Layer 12 of a small transformer language model trained on English Wikipedia (16 layers, counted from 0, width 128).
A neuron's activation on a vector x is SiLU(weights . x), where the dot is the dot product.

Input weights of the MLP neurons that the questions are about. A number n stands for (n - 500) times 0.0015.
n54: 263,346,485,402,481,350,515,552,460,378,424,102,557,456,293,562,730,511,511,555,438,633,484,613,465,786,567,668,264,352,420,625,605,267,467,221,464,409,334,665,712,344,346,504,626,207,500,335,438,569,650,536,697,455,790,358,242,349,609,453,428,566,419,335,461,585,464,617,595,658,280,426,251,534,316,544,399,294,352,446,511,344,414,485,447,570,516,471,695,555,284,444,443,668,322,513,363,510,355,348,644,341,391,440,464,669,339,697,587,604,566,413,799,669,474,501,549,539,474,594,584,588,468,572,435,380,448,650
n202: 422,351,522,268,435,637,522,633,353,441,379,290,336,481,694,288,435,690,635,699,652,425,694,430,452,420,546,636,298,755,303,563,552,394,406,685,505,389,463,385,477,459,507,620,299,340,664,619,464,646,767,690,676,367,603,495,473,494,39,416,408,499,749,328,592,177,604,671,407,447,184,365,431,517,579,612,206,719,544,632,639,450,215,508,681,208,471,460,550,290,420,267,336,464,458,492,465,387,466,421,587,707,619,484,578,277,650,445,475,543,677,177,616,404,228,450,712,417,674,383,525,403,434,457,459,484,618,589
n300: 411,492,423,506,440,449,523,551,520,102,350,351,504,553,465,352,314,491,429,521,536,456,562,671,519,441,579,456,439,547,437,422,254,590,574,377,460,411,533,372,605,478,394,465,307,483,500,543,366,720,644,371,785,566,427,651,401,534,659,337,483,517,721,385,402,230,527,568,559,414,471,357,495,652,609,388,368,594,319,374,595,518,456,406,552,380,618,516,428,483,369,506,467,511,462,544,499,649,497,454,541,466,613,296,698,434,751,580,581,633,483,478,400,364,384,585,451,397,623,688,457,562,544,575,391,741,533,555
n313: 475,434,509,387,522,617,424,487,487,487,312,488,647,771,438,458,598,627,503,544,487,500,652,339,514,420,473,734,604,536,634,504,490,599,521,400,564,607,342,617,437,481,376,630,506,440,563,480,498,482,479,584,419,495,531,472,597,548,566,365,411,507,452,403,523,614,702,573,502,379,494,443,488,563,622,604,410,445,465,632,492,543,467,473,626,565,487,342,456,536,550,578,643,579,379,507,440,543,537,554,473,583,301,380,420,632,669,453,466,217,483,407,460,637,403,562,534,471,513,408,428,530,411,451,611,648,348,533
n323: 227,697,714,651,251,533,484,301,488,456,507,612,520,419,415,193,609,413,469,535,742,737,435,383,481,626,421,211,812,478,645,112,544,447,407,568,592,559,587,612,599,546,660,439,622,780,418,619,561,442,435,517,510,656,367,419,490,678,573,197,530,697,286,486,604,491,422,395,372,367,524,276,677,531,476,478,355,551,288,535,397,603,456,630,730,522,436,542,497,538,651,422,421,576,660,426,451,646,572,589,449,415,468,633,481,342,383,259,390,267,630,536,544,568,536,477,695,379,420,337,430,420,527,453,500,656,605,472
n378: 487,401,225,574,378,601,539,693,288,586,653,497,504,605,604,420,538,440,492,303,514,473,380,556,347,506,628,686,555,764,544,201,468,768,494,245,441,623,388,286,312,387,617,512,650,468,473,528,704,475,648,475,443,559,639,315,669,483,528,172,301,569,442,749,578,582,415,639,438,452,446,668,649,538,661,537,601,541,558,502,601,594,499,331,585,656,372,365,627,547,519,475,485,615,549,522,42,322,494,556,387,661,396,688,580,268,507,637,469,643,583,506,392,442,712,633,717,476,424,383,613,420,286,566,450,612,557,455
n406: 390,448,547,664,414,270,480,433,348,661,411,374,574,673,481,550,540,641,570,376,598,699,374,642,584,710,516,514,348,471,354,396,556,441,468,550,442,520,458,397,581,146,517,471,634,733,389,585,487,717,456,611,457,545,216,592,520,488,578,431,400,310,505,512,619,539,400,499,510,251,552,454,507,732,435,432,520,591,598,453,353,438,549,486,690,592,516,328,359,565,669,535,399,378,684,481,483,614,632,480,659,716,442,503,302,510,585,546,485,575,329,517,569,417,487,569,609,260,754,417,424,596,521,552,444,622,533,654
n434: 599,502,498,455,686,465,546,382,458,536,400,544,625,570,673,579,504,532,534,616,430,550,350,663,359,537,517,536,436,637,420,521,490,479,230,453,503,293,573,617,584,434,480,555,557,487,575,483,371,389,474,470,589,617,552,470,405,536,547,423,530,589,312,480,446,369,391,530,427,536,537,417,511,581,504,478,561,566,475,532,497,651,624,630,470,447,540,476,604,460,389,478,714,476,682,457,472,427,490,538,464,548,521,549,416,423,346,251,483,424,531,370,410,284,526,554,580,380,478,576,430,531,546,381,695,478,527,611
n471: 570,403,598,602,513,394,579,345,297,575,453,596,568,539,456,516,480,377,511,465,506,575,714,271,468,428,624,529,394,542,454,399,558,495,613,340,609,362,355,517,590,413,563,519,549,417,479,364,443,580,334,518,473,544,431,467,501,385,635,415,568,767,568,509,408,375,431,537,546,393,389,461,339,572,306,485,479,478,481,307,612,605,427,550,574,520,312,541,357,523,284,528,380,465,520,509,430,591,562,482,517,606,660,469,580,468,653,592,466,546,468,471,466,445,408,574,719,336,587,484,352,495,478,493,633,703,463,548

Each question shows a token from some text and the vector x that enters the MLP there. A number n stands for (n - 500) times 0.014.

"–": 501,596,516,600,564,176,408,536,481,616,656,440,614,270,588,547,600,476,347,457,416,332,535,650,476,526,532,505,474,409,498,495,520,489,590,601,533,498,434,430,237,581,496,540,322,608,480,423,515,432,471,494,464,341,501,621,526,554,565,459,550,560,393,451,473,528,428,430,599,589,501,433,531,370,433,313,522,498,470,586,520,529,390,391,538,394,560,603,620,510,407,588,529,487,445,423,416,399,506,478,406,445,514,632,463,425,499,606,506,564,392,373,563,380,468,527,522,453,431,704,391,423,472,467,429,453,385,437
The neuron with the highest activation: n54

"5": 589,517,681,586,578,360,620,433,580,531,635,545,514,396,562,560,499,531,480,528,492,546,628,490,602,438,512,432,387,571,536,615,506,537,588,416,614,494,460,257,416,498,442,594,233,459,623,383,524,574,364,453,576,486,531,486,470,656,662,433,417,514,481,321,573,477,416,387,562,437,470,490,536,369,515,461,410,376,526,557,483,535,456,385,373,523,518,483,480,553,584,499,433,439,397,401,512,551,460,582,458,504,497,548,604,513,593,444,428,510,386,428,470,406,548,389,620,565,431,609,484,477,464,426,416,502,470,397
The neuron with the highest activation: n471

" D": 499,524,631,602,575,409,516,500,507,651,465,362,492,420,559,477,487,473,443,483,619,497,572,632,626,564,523,434,382,397,485,499,509,549,574,502,552,571,517,636,482,509,492,496,353,628,540,465,618,591,473,515,553,454,497,603,565,549,615,480,464,601,511,258,635,491,615,426,505,632,485,472,452,334,530,157,613,509,520,628,405,544,421,529,527,524,546,406,443,620,646,565,523,483,461,381,589,392,528,513,517,434,405,657,492,434,544,468,429,601,457,423,508,550,516,405,382,519,475,541,572,468,443,480,450,525,482,521
The most active neuron and its activation: n406, at about 2

"s": 533,510,622,302,683,265,623,619,539,615,456,453,519,490,517,519,570,539,404,515,468,537,550,491,498,558,529,475,402,554,595,575,457,505,536,431,537,525,509,479,396,508,515,659,253,475,371,387,603,482,458,538,512,524,546,568,486,529,461,497,590,500,379,287,445,576,397,497,582,696,430,477,362,355,472,545,429,606,524,550,366,480,429,427,454,520,613,472,552,611,520,451,547,555,533,522,581,460,575,507,419,481,579,621,453,497,402,492,480,545,356,636,613,508,649,376,362,639,336,517,561,543,513,535,394,340,537,528
The most active neuron and its activation: n54, at about 5.1

",": 603,428,563,495,568,268,485,590,497,553,527,455,555,459,547,591,497,587,457,537,583,474,510,527,449,448,516,479,475,450,424,664,497,562,581,445,536,508,421,446,326,656,582,529,138,422,397,495,536,557,388,473,481,480,472,498,499,566,517,492,574,427,493,217,482,509,580,499,546,427,518,386,538,372,508,535,521,444,544,523,387,524,484,352,472,498,645,528,512,586,488,365,588,462,521,524,570,419,629,461,351,518,608,543,447,471,519,516,484,514,328,481,477,383,517,511,415,538,564,554,476,535,544,434,365,422,487,568
The most active neuron and its activation: n300, at about 1.4

" ": 651,375,615,547,551,361,604,520,516,594,496,557,564,418,542,379,614,565,462,494,499,445,613,526,524,473,522,529,415,562,505,553,510,466,631,371,585,506,482,385,361,504,467,607,194,525,598,516,651,491,434,456,576,452,478,569,493,594,533,447,464,532,424,295,487,550,457,498,545,395,545,397,527,419,455,295,357,509,418,676,462,448,421,396,541,553,651,484,508,533,509,601,500,482,533,416,534,467,527,545,468,472,575,607,466,441,563,559,522,619,474,525,509,394,634,516,475,543,466,562,394,452,489,430,398,419,412,350
The neuron with the highest activation: n300

" |": 549,394,544,483,477,467,617,533,542,496,408,489,514,392,576,436,583,562,485,505,505,442,605,512,523,496,540,491,408,563,452,545,512,541,508,355,529,425,494,442,377,506,574,542,168,493,533,516,632,538,552,488,518,455,496,557,598,569,371,465,483,412,478,120,518,542,504,551,508,455,432,395,535,482,487,289,462,482,410,626,454,380,525,445,459,429,576,564,517,517,472,556,464,493,583,488,555,442,551,503,521,514,616,515,531,435,551,477,428,515,461,473,545,411,526,508,436,516,459,540,388,434,459,498,425,448,464,441
Which two neurons fire most, strongest first? n202, n300

"9": 441,588,622,632,619,241,520,547,570,521,643,552,643,392,583,517,572,553,434,458,479,429,482,569,638,516,548,465,450,546,644,528,434,501,600,407,539,514,378,341,423,591,532,627,243,550,509,425,685,442,401,479,533,452,462,549,598,722,507,437,361,508,430,409,470,459,491,543,520,409,509,436,554,359,470,449,544,551,477,579,485,497,294,389,508,487,631,563,523,425,478,565,404,438,493,479,463,610,559,469,458,507,444,520,595,399,466,674,528,490,391,469,571,522,616,536,530,552,372,600,454,546,439,417,420,471,487,462
The neuron with the highest activation: n378

" tour": 483,528,531,414,652,292,631,483,503,647,370,587,590,394,510,472,534,510,339,612,459,509,431,568,546,549,488,543,461,523,575,602,564,569,541,422,509,549,677,408,423,549,535,619,460,489,504,455,644,570,587,518,516,361,499,643,511,498,389,519,385,519,406,325,462,575,496,390,440,573,488,503,438,360,440,335,451,523,542,548,391,639,575,373,475,533,611,414,554,610,654,560,672,536,487,400,583,466,490,461,425,492,580,525,498,594,513,543,415,545,390,549,563,469,678,616,243,517,245,678,436,533,457,440,448,402,480,567
The neuron with the highest activation: n434

" c": 527,485,636,728,528,477,530,473,511,472,643,502,509,430,461,382,595,502,393,578,615,548,771,509,419,401,521,454,380,388,517,562,588,525,591,405,488,632,572,464,344,701,580,597,435,478,438,536,719,437,489,518,415,471,594,695,548,528,543,554,464,388,435,430,576,618,466,521,422,487,484,455,568,378,581,373,560,455,500,516,495,572,354,342,487,571,763,580,527,596,442,643,507,461,370,498,496,305,521,642,430,514,574,510,535,445,618,440,482,517,482,391,488,507,540,565,415,532,442,624,593,401,565,386,486,493,475,498
The neuron with the highest activation: n378

"one": 623,563,589,615,566,511,614,512,486,491,688,429,598,436,531,545,555,565,390,550,466,554,475,512,523,396,508,475,487,407,523,608,466,435,597,393,600,594,510,477,500,605,486,461,267,373,403,532,508,549,434,493,383,520,464,485,566,507,431,654,572,507,409,306,483,493,518,396,364,647,440,395,538,515,394,399,535,561,525,608,344,639,513,366,512,490,629,491,569,550,500,487,581,482,650,497,501,477,707,594,364,497,675,536,553,505,437,443,432,521,475,554,394,501,476,332,467,572,340,585,498,610,443,362,416,564,373,543
The neuron with the highest activation: n434

" first": 585,505,529,474,542,260,548,560,525,476,517,485,497,380,523,485,583,556,500,430,431,578,474,441,477,433,463,562,347,530,506,628,528,511,641,465,597,526,587,358,262,502,538,545,283,484,401,440,597,578,499,529,521,521,515,602,599,483,495,492,402,399,515,222,477,429,388,500,477,576,580,369,506,429,431,340,520,576,507,549,345,471,510,207,519,478,500,452,452,602,544,512,450,584,513,455,528,454,598,466,482,520,586,555,569,555,620,530,471,473,537,428,403,391,539,655,586,474,379,554,484,531,511,480,460,321,382,585
The three highest activations, in order: n300, n202, n406

" E": 514,531,572,637,550,289,578,542,572,385,405,571,435,447,434,454,595,517,503,571,486,496,678,593,589,567,493,477,452,407,455,478,511,555,522,561,471,404,431,479,303,536,552,563,408,444,379,383,707,638,572,472,603,473,421,604,526,519,532,514,473,563,460,391,527,522,564,493,597,564,495,467,385,447,503,311,809,595,567,541,243,558,475,416,517,510,570,523,597,556,525,640,601,550,378,570,500,563,537,490,444,477,602,676,470,578,541,534,481,413,587,485,444,597,570,376,367,614,414,581,351,471,536,559,391,309,479,383
The most active neuron and its activation: n54, at about 0.6

".\n\n": 538,432,585,499,506,559,633,497,562,544,409,433,548,424,575,441,593,551,442,546,436,480,589,487,526,471,485,474,430,561,435,458,478,526,513,411,528,450,459,486,387,588,519,570,191,535,529,532,658,547,546,531,501,420,435,539,512,579,366,393,450,437,473,158,528,550,535,555,540,448,419,396,515,536,454,276,465,542,444,637,482,342,514,367,515,434,640,583,452,572,433,503,494,452,602,444,552,448,554,480,513,499,596,541,556,467,534,487,511,501,414,453,571,374,575,538,464,500,406,542,487,409,480,507,505,437,470,407
The most active neuron and its activation: n202, at about 7.6

"ra": 540,463,482,497,606,516,629,544,513,602,384,424,671,403,565,413,425,463,370,513,522,375,672,498,439,420,578,510,314,527,513,596,497,523,597,525,669,550,405,599,465,639,532,545,394,537,494,457,541,436,401,547,557,415,557,529,581,472,554,385,360,455,452,431,464,503,431,557,579,725,604,549,621,498,573,308,652,586,510,602,568,617,569,471,627,555,637,496,528,571,504,495,561,497,504,504,581,531,566,512,407,537,506,577,513,454,437,593,404,643,375,558,431,519,522,279,381,479,455,672,317,566,362,422,478,372,411,397
The neuron with the highest activation: n434

"7": 609,557,624,614,557,292,628,465,495,516,560,476,569,319,542,472,591,556,473,496,504,430,566,518,496,428,493,540,451,607,615,599,547,543,581,423,633,480,528,372,368,449,513,631,180,506,547,437,523,585,373,464,503,491,460,491,531,726,605,524,459,518,432,379,538,502,386,396,552,434,434,392,549,380,489,473,422,493,524,658,477,484,449,453,419,577,584,586,481,444,581,553,500,400,403,391,542,576,476,551,414,454,475,543,598,471,605,548,487,520,431,425,517,413,565,450,520,625,393,555,386,523,434,488,390,498,474,426
The neuron with the highest activation: n300

".": 579,525,572,534,663,291,485,409,536,626,506,577,584,411,574,604,495,532,434,593,450,521,641,471,547,375,571,403,430,481,541,549,500,563,495,465,629,510,436,372,463,546,518,615,310,572,536,375,529,657,356,567,610,446,486,428,477,678,578,458,480,497,489,431,555,474,448,469,607,455,488,393,463,291,485,348,467,550,492,479,526,623,458,401,482,502,703,574,529,419,613,561,592,435,501,662,473,537,454,610,326,549,556,487,626,406,591,462,442,574,437,363,498,355,551,404,521,416,429,664,406,483,497,303,467,363,486,419
Which two neurons fire most, strongest first? n471, n434